Layer 8 of a small transformer language model trained on English Wikipedia (12 layers, counted from 0, width 128). Numbers have three digits each and are written without spaces.
A neuron adds its activation times its output weights to the MLP's output. To switch it off is to set its activation to zero at one token and run the rest of the model.

Output weights of the MLP neurons that the questions are about. A number n stands for (n - 500) times 0.00097.
n9: 691629428647545401612676439456430291480442528228516365574614497418500789539448466533510510660444328523618594540383462540440350384312309373475350454420447510514535410628526379418425511551520532700457602273617447427371447378385644549362575712611587328338716556463471497429810390347580483569464421643480534396410591334615533539595410588629381411457896430600804462455421620554473402528516
n40: 448560299421426468424617480639640601549683448468517443473283539367538628381623511433565581479500579354484637504627553447389300500410668661477346489578552587591550437683380386211394652593569717727336450334556525328583455423575443570257375318603566462381602500340425518442473670294355619434528483547585568581475822344826672526542399607563461369318683374478752335446442590424385534588455
n61: 374356556576324435497528480478532362433323351481413808630517582235671524558318493401344532459454586435431308797514500475760419500711597542439489719405356584712449589462587594441631396500334413479367626303496500456517595445207639338515558483628588598431680514704569489231416425584347486455632472568436590639522517619419620668416609510430443440440377242311616541327625624500533462713476
n63: 371637681456504485511540496261396535459431327431607428652570390604360330489580541492692545529637737573396618286508405436366500697388550365336456744410455437833386530614680570331467520473500507478284576658623504324496481516602425441531645658168760266420332485629329650446553439325605459430482415744485762477504537476602384678452482262459591360466619543284423759604411716456362338484630
n76: 678667617634507227585677344361496589374743394310539643563397598359372514416447304395533374433605528542557571446641363326625421443404629511576651925378368300373569446227496589553729527581451428568457515366673442406514464519365594440750401514573455332384601657522500536684492497507431586461454657588558449464530556470455478511269441670719438431676333374656485519476355660216415653650582
n96: 450631461208503445681602583467453378625364640339472642340644315500472365556451565511526626553355374751447406461496669522413399521611401647479512655427368382500404529380518327592325451423208637724576680326522493515496607669431521601303533521377620450706536571547623604365574650267580525660702507581707485395485391378624532355546472433339650546195443520433563639552670270593197512511568
n184: 717791388643430485428543633645453395584545231510345552542439496440511504475475275621282317264606703419337615575463537548377478627410675683612531492511692525754451522471640633389393585478543517496554612805350467534554547527493416599515534489371629471337329370485383496482386380620585427486550496530404604614141468697725584554460219496729274336365526607719478458454527579449447770527608
n189: 424633513379292507510428506405653435457565416377526405448310446562513349383555423748630660539369464613435395414483538483486630626646459450404461384619378636379443265585480398634588687473461424472528456476723630608616802563622298395524429310534809546448417434666409513432586322473523447348628440500669649614555419232490390465579516644434395600370746617476415580600418558633500330587441
n195: 337458458541304437746560606395445667503533483474497533422513510580526720491509324721523497484430289626274521451536381669520409658417616600395219473447551510426553552650614592510418278546497565515518658427532536402731532693513565466574754519199453295506519516533506610509476340352614648587625529421385431448517497681459416397356385427500454535429744436654493581316453540451417377402468
n209: 591521470634636633594459669461527685504313424540481504275302682441764281493340388462394726500428567311720712685415524561556408473300687252474758122489515496563485442707601594279452399442680391419444597480527531740390500352512562500401570639708385303266401519686269446467277537667585450644428618414519706523599679294512531597504338493508508492420445594453637496522416724455720459432390
n241: 477539661516465594432510462420464345562463658259565676449279457534394490348433803569429376490503382633397358486464728319741497484343413542503496393371419503571488280532375590631459531477596671600518547567444588767532399500434601602392630689480582607398732664507487474497511535581424591264587678366242427526662567465401644500371575542422370259598562500503550521475470547514668436378387
n292: 620521384289500291477758345476379666586504409546535393246315429367465558553511282603698319688529699648485585606615460397471630582487488465732471545670590477642406390400635485685695624420627676666622640374500398455865367459305492455573404819401418621599281589484313378636525466574508437679504539432444656547602638400492327604670349461387400555488670314642146270447479330441331504288422
n313: 500354732734561594449336626500599377417585408600461415419469138610571351802531263624729376457287232813426743504348566216328508444564358592424641601588575330517496460147512394422628588500274383584602565479389560758299377421423423542397557371448529508461516571548601652588616696361616476409421370598407310480245741412650348745488615422769484585572517606426533475458533451401672474508551
n360: 525415408697662504465419569456522404683313651334443580434532507433308500318521649547470680542578581524530304713424683301580367357293603446510292394275464364507466475504803299496269735375486651525543702504557504583415500440485517530496394595449272471612453340595616435632663538289742668457457693544489474507351416732335641374475431666547515538407739483556404557438454656907485453478511
n464: 503552414510363354455564481520529671594470596667510447491484559463433468352614710445303598487671389487512549343667385673397302374521294412429291544384635490450525604506506331440478431526424661626694424567669250486551539452645475385500318580474642742465542503655509601600377550510611406471628313593421559444567449593463432493727416522464550531412975383403450303422399403609440479355645
n469: 219560506714466493474442519424666571302453558302316431639407335530510609687468526533332644459595513449530464514431280654638510464333400314606542600563396610395494549535468410692459414483570472450467600672467620367671545510688516452331487436490514490617634812742452382459394465532641572313513254463493576553267583390572336458593513449633517612340500488426517664478545439609530287517590

Each question names a token from some text and the token that comes next. It shows the activations a of the neurons there, in the order above. A number n stands for (n - 500) times 0.024.

Then comes g, the gradient of the next token's log-probability with respect to the MLP's output, scaled to length 1. A neuron's effect is roughly proportional to its activation times (output weights . g). A number n stands for (n - 500) times 0.00076.

"ges", then " books"
a: 500500500500500500500545500500567500500500500500
g: 630476612533485301496430525739424354469347396383665486505545280564563557387634538445451467737511543532387657615640725469361358463242641644529254564461340474781510270528539510486390534670438491406538589355512665465412639464715466451520497580318652514578514473386744519373442469555346558526507682551285321327716470640412520221594481626406445637489605529451587556636464489531422484352345
Switching off which neuron hurts the next token most? n241

" the", then " war"
a: 581500500500500500500590518500500500500500500500
g: 411500312496577509557498553570469429618550546260340404269509401640592524528507528511248565705258455483469283448594674753457684599400449296548559536490564725340488405317553608449400489386516383321660692383545639490392490496537540454647550705502534589478521411411484665337609603739538587521576692365525455513544386591492474664436659554526352604429560514619511601296509194291665336470349
Switching off which neuron hurts the next token most? n189

" early", then " owner"
a: 500500500500500500500500608500500500500500500516
g: 236636677255532645601354435671590322650642426432536462540677413339628267374874499750590617619602448458456507525345479602797504530625590359457398479597358392410511595349403494587210479489445569396433624472428602538467333460422564390474534591645483561448509462620454421402532475616543686573570496541695459453375429349435565613376670453259651263437479480592611367476589510435460497440478
Which neuron, switched off, raises the next token's probability most? n195

" co", then "lt"
a: 500500509500500500536500500500500500500500500500
g: 538595619570560524432391447297679526515537390539514610414458558526487418366684655402439653458669371427397694568557478331469419568509691480589613366582571553302255450483430318546779309400416400582564440734576360355650523571240440524381615410587309431585681545541461466768290645509739643450539540374587550697309353485487390628641527449328633323425468400393570526413418535673453391594490
Which neuron, switched off, raises the next token's probability most? n184

",", then " saw"
a: 500714664500500500500500500500500523500500500500
g: 498463669615308497581518593495558479442574467272496696339632465596438417378346585393534368543691395559545518696567540523644657532503419510502242498463377488377495549594605551482533231426510348265595619665525537434594363347553646439607524401649308551393466588415282517562368417766345589494615434323636432382461304583476314508516657474388588755709372411303616475405467609574574594774620
Which neuron, switched off, raises the next token's probability most? n40

" change", then " in"
a: 500500500500500500728500549500500500500500500546
g: 404544662339409518397618259591518576305560477760358475670442631497428502536582606524500582602572524390508654433391228611613543651435557636506675459293623517449457410505787394452455669325418394521432596295532606519535623473684514535560514482638648515458459304549319401510346377546448452607363611395377558467269451270635391384553433455645374623608399459695393708651759352387395419534587
Which two neurons, each switched off alone, lower its probability most, in order? n184, n469

".", then "\n\n"
a: 508505500500500500500500500500500500500500573500
g: 496332542466418503388578645538498506568587673169500533605530564326392425356629591714561438404418502470314613573551731528442455459440334368393649419646663589475589685333512558480529529569418678230551353690467260537576688574543510546263492543554510342366429589633519246368484570623534611326202416633275431478579368598652546617490502635532320543611610398577542336401473488519583598487645
Switching off which neuron hurts the next token most? n464

" the", then " Gra"
a: 502503500500500500500754516500500500500500500500
g: 585628475584709561684315410433535755337478518794371458510487593531521420420608438458398510394414511291434494605526373766458502550474523562432309634539394566503559244555379415504483514519276260540548318645459338555342428480487541397417391494417566619423434474410556614642672543324485415523724411424590720494623673474587347449717319405625571624714695500363578537316463562552293705432532
Switching off which neuron hurts the next token most? n189

" wins", then " by"
a: 500500500500500500500500504500500500500502500709
g: 614626531719422456568487452656587460605612452658450347353306431744427483662459354428514408352464699670522284464693386675423312328411374633349416494443463476617424583449360677480512393401535726397396302451502408268437477532604387337657566642387627518384578700308610466436446345596578555703582457458496535485592502395588617715541518430501381696497568483558640739574355449680475411384336
Switching off which neuron hurts the next token most? n469

" a", then " sp"
a: 510500667509500500500501536500500500500500500500
g: 551594606379415563420607182686673565560427450438658715466299429585714507577549685336353369554561560396534464490547401586373491465802605586499550365475446466641387592657461370347690573646530384588346368688416414448471465643466493737567497359516249517531559395391318692382357520432461395665419510541605424530652291602494555412547438397473358607514526420541575508628410465316534243766500
Switching off which neuron hurts the next token most? n61

" them", then "."
a: 551500500500601500500500500500500500501500500500
g: 583500523514592371349470294598483494410560672395437401530545577616348534408402649566655515445602247380486603311345532667364428641527639452607534468753509470520614736374378655598631433653495108520410434460437417523383478662483491301488669522432381497675646508490549593218541679746581516452311357477508345545493541581520616464526302436450264697608446570546385404457580558442558736424473
Switching off which neuron hurts the next token most? n76

" rest", then "art"
a: 500500641500500500502500500500500500500558500500
g: 521489522486405587466293473227566471417489471658335515364647615268463381527745586567582507640562384504388500619761428357540475552464607418528485481328272603284539556519557307492565773531472458501464476731440171513370595449473512549345515547570449336744437342517484785563435370628461500421342658628402585425452587546615367565709587637600675430630399518337447535421704410615455384538512
Switching off which neuron hurts the next token most? n360

" more", then " than"
a: 508500554625500500500634500500500500575500508500
g: 517709487340470623308452436558389583660676489387585389465509251451382454537440650586539518443519494458653226456368595535311548575428514623647664473489518612538507541279464592573266487453403434645572443661558451682688454482351588333541265383499626630668504171535577583416482383701430420503589568597657637517451707539632541266590412724410554323589395438355569501596421447343603563265450
Switching off which neuron hurts the next token most? n189

"um", then "ulated"
a: 531500500500500500531503500977500500514500500500
g: 589640647412303588473571571521379474562704508525525388497403465512598492658371612546501521594556638376610514489692575413437350543455545437552538611530552706348295658771575498332478406508468311457545649483457553494675546512586277477614395586386463608546599442278718132461288453253520429566505506303385336690414726414365646567325464490320467438553469732423469343426402585546720603502501
Switching off which neuron hurts the next token most? n209

" by", then " a"
a: 500500500500500500500500500500500500500556500500
g: 533452431346500609333628524464481425605335367205495630566507531543405452585355456421339544589497662496346420513278621350437448474639641467417607631573558532605499430666651627538592631279397733581626452335518653334467429456423387498546574495494453366891435568726605563472531626588420584464386770620463470568259571605430820464336449606444348381377476600534384557464486409598574325393363
Switching off which neuron hurts the next token most? n360

" the", then " cons"
a: 512500500500610500500687598500500500500500500500
g: 248467595494621497360610451405508433777584287506422374508514425450398468437782521628509360507333703400504585339288629617453304462637575535599532541524510392594638585457564510576435546452387329528485622718475479528438320302654511318749424421592482645240526659416475329504574478560545521723592582804594488666524468516413640512365536572553669449478379486491199487278502454372386465599559
Switching off which neuron hurts the next token most? n76

"er", then " Sa"
a: 500500500500500500500500524500500500500500506500
g: 393569463409658572677273482483628700469450365772489618462685537481748522626675516456582549308778447623482402437526459533572449582454578372418367394491384572433393322506695345528306624573485448499470552381480470441641409601581480540572621433201365417330237431358517405514638444360381323574581508412400652427602584778525324646499436361498611615700671458465553450402489403472384685656489
Switching off which neuron hurts the next token most? n195

"=", then "="
a: 505500500500504500500500500500500500500500888500
g: 453286535237419560498520599567608523569408274273763435446457408446519502510247396663405350468568322296591579374338576414495514393484489389457559588393700490509705616851519555394682416532513631552708431476644485537707800464491383506301392499501536559355437361366532446444342529617552689394242576634448400500541544566510563562407600495493557495506690515436462468509473662634588602327683
Switching off which neuron hurts the next token most? n464

" Race", then "track"
a: 500500500500500590500500500500500500500500500500
g: 388489536603510518537522362509332392368482541550582401705608558624550584605545394500514260341427612493457385765400321471564724647611254544622596396442329494526514520408471317547621420628615472647476685636572475665233632367533512341477365619429626297602501439483622488473556574296634484370522572508429547653463598246251403471668679638584495509415398386560592523331290662683617315454410
Which neuron, switched off, raises the next token's probability most? n96

" o", then "cc"
a: 500500523500500529500509500500500500500500500500
g: 322534505499436627479309535477487621410403315480419494480474475555378562556461403574591169593548368475453636520634435635676640404536428532350593653561636340253483534630229716500898338501505522480692323609528720417550422384369520573505635383455387489598537524504345351534506742522370515520546388486273684713699444513539690423562473550423319345364536427377484468440515617550578568612601
Which neuron, switched off, raises the next token's probability most? n96

"ment", then " Law"
a: 500500500500500500500538500500564500500500500500
g: 487546484618614575367175416531350573658563512602396324440362457567666579594526530698572580713424659543445580566548190609225489573514530455528407492392513389445484412517729249649402333449578395543450368506382437343242362418710582439434596631636542364456730530380375616564521461461467444557465495330444474519693563557460500364532571665536787701455662464312541603686396573468463464364563
Which neuron, switched off, raises the next token's probability most? n241

" “", then "We"
a: 500500640500500500500500653500500500500500500503
g: 481629504575543348883432339624379527605540703742472413474681410423456381422617585525519607266525648570618490605719340503454671696538442504534369509549295638498395459442406591407594441510600474599407549611323358593375400607478656449423319565412392397251595351372571545528490328608292496527498358497576495425736485600580272494475414182395394653560647575440462632481552672382490563542466
Switching off which neuron hurts the next token most? n195

" the", then " trou"
a: 608500500500639500500610571500500500500500500500
g: 465546420449595630554377482574437467637344348351804473384277602347782531431492699453424325511443475358526461560592570711268571540758506474515367503693461460588629530645550741570144464569405525562486556534372432478513385543299597574266674488738671583537432501430332434490450463497397738479682438517583510626375502537412549497516514291404453523439418684585571439606499451303456384573349
Which neuron, switched off, raises the next token's probability most? n76

" it", then " during"
a: 712500520500574500500517500500500500566500500500
g: 501485473655484439365642277700590539574729639304263635593359489695435525278514505436592482428501593505472476393374401704364546552452518554416534402504654597490411541763450546607346631402512621422269402472243738664637497464692455623391691525520708436409534281291513643402317505503499644540420508597523356564368627419605494586395600509535429344362541398510591652423672246419529472492426
Which neuron, switched off, raises the next token's probability most? n76

"enti", then "on"
a: 500500500500500500734500500512500500500500500512
g: 466386185693403325364360645592415577414439549568549654437672636559575409438305528687384295575597518662581568614542319442499537510582364379429398508483622397702722596569446565422718613336631534588435436585450558282568505476621484531526471703567370449511317852480558478273711458479568597368530364322243425492426329315592518506537542328654429439504613523654585438420502442589556387537515
Switching off which neuron hurts the next token most? n184

" she", then "ep"
a: 511500622500561500500500500500500500500500500500
g: 242621374582556363539405373655395419610355434677449503515573329473421515655543607564414488332332420632443276422454447516642553469494419620395498425397416609529436638514697404622665370434551584623455485306490652526418642371707285412494509418652401494642570468579336614488569336539303583648696458519294579537634453483453597784556444758741284531570437759613498412399530541336408599403375
Which neuron, switched off, raises the next token's probability most? n76

"yd", then "ay"
a: 500500500500500500521506500500511500689500500500
g: 402558519394445367415557449317355376569540617726319274505626422614433238573479432548389720618644546539552597538237312454515505629405370411638774525413553488415528664687492490193445754581334514311426578540598540487405518450721597478563342525427343472408359458441334524602529505497608458536478405664413528592586723345299553743388683390579504562480429564617434523498574709448464517626563
Switching off which neuron hurts the next token most? n313

" The", then " wa"
a: 511500500500500500500666538500500500500500504500
g: 635290366660604672497438562419440232411440281458538606429549519703724519408469642467560712537510321719484425500738516504493427593549508526504440553479650680432322471296631389377546612747539589471389354529363737428361414555166628486505618178561466509618525492440463683640606417377593563432507512528410576516402478594651529540498464359305587333439512333488522345649622317537577459522466
Which neuron, switched off, raises the next token's probability most? n189

",", then " Australia"
a: 500670500500500500500501502500500644500500500500
g: 480496532336502423328456553515449601535290540265490278619554515597514469560435419613619548705270500406359598420482619527522573451498504327744517570553662582510687347507667393578617552293431551461723689430619251520357501524370411471519460671445696343788480358717396368321602440545497436492444452697287479557357649512468451460660576457535373629531413569615484320664465431748584470296415
Switching off which neuron hurts the next token most? n292

",", then " and"
a: 500822500500500500500500501500500601500500500500
g: 448260130339445544392488264727541551448710508402718413516306384565338494602528484567506493365452495482542613475358580661599281450480439489634590492670558658524708515488433533277417504659540514633544550457619381584727680538365401485486416583544611516368526277309655579290521608387642565406463349507702480517632639520709742536458442340496471275476591404563505439398448635522472499385549
Switching off which neuron hurts the next token most? n40

"ence", then " of"
a: 500500500500500500500500500564500500500500500500
g: 400323294720337487557398492344664472732338600398266745315471415539696492529344383467691427552472672615355452429600435452422672383476544560458358591264373531483440567741399491720478528349604442455427330591653486532620364578539608515375551577666430494669497853399355680460553610404617519317536438656522283464495440506389639700401534400572595459490584464528433532422387597435581501520531
Which neuron, switched off, raises the next token's probability most? n209

" initially", then " establish"
a: 500500509500659524500500500500500500500500500500
g: 441453486642588487457543596434649311472561376598437531491498545675208524490524487580484425441560497667475620487665522405513538678410697684596481636464342340483605324551347358468472344448437470709406589441677572443436349472669530413757527607545431381120423562494521639663332559387512425588590405597531466135550354560623613518501538554569327420639488580246396628629315337720390589503489
Switching off which neuron hurts the next token most? n76

" hot", then " water"
a: 500500500500500667500500500500500500500500500500
g: 572459587200454473510489597559577307533628429489370561682648598680483586562318741441440596604318420470492369638432406563669443627486572615392474434492411579584280256557622314592431395420451440438435397410776494338318652446391484588433683449643434625503401628290652357500702486476533386424489599245485465556646348724553446595634647601374495491424721437496587532758381448500518423346447
Switching off which neuron hurts the next token most? n96

",", then " 1933"
a: 500661505500500500500500543500500500501500500500
g: 504473637602511471665555303227653392454296568622632463422772523442629435336419378533624530558583429543627549415562457372597365483341390429464490553422470475534480396467423606598881540353492441416505500478591404505553447532557501617367441302488330518601458648387411333442541467495414519662673587385627413542585339668601345531646510758473484704431737486161363556664417332467354569726581
Which neuron, switched off, raises the next token's probability most? n40

" whole", then " army"
a: 500500500500500500500539569500500500500500500500
g: 451347470584502447538572459385256459454554397358607251468631428840522577590416627532396496562467335488634463563526400622567595560445327274359454434615528597419408366666409480654673364362689367510419404332648284425654478556332497651391677483464433529591418527382367541511595453523517322297411338389666659375536542673463597569666661785312713430529670640516665581483524496607571496500442
Switching off which neuron hurts the next token most? n189

",", then " Ireland"
a: 500721500500500500500500502500500830500500500500
g: 452616523514524289431385599460695544591576462469690588500463398588451448443559616530629595597327722624532544270407442503428546600609277424676654511556481311670491358524459504363648424203377474286580561394723607644436472602459439439385662266383519605508526384539525355662544423441401319322407556459319571449501712581824485589734353400489460608705594489581417591378467429371426347507627
Switching off which neuron hurts the next token most? n292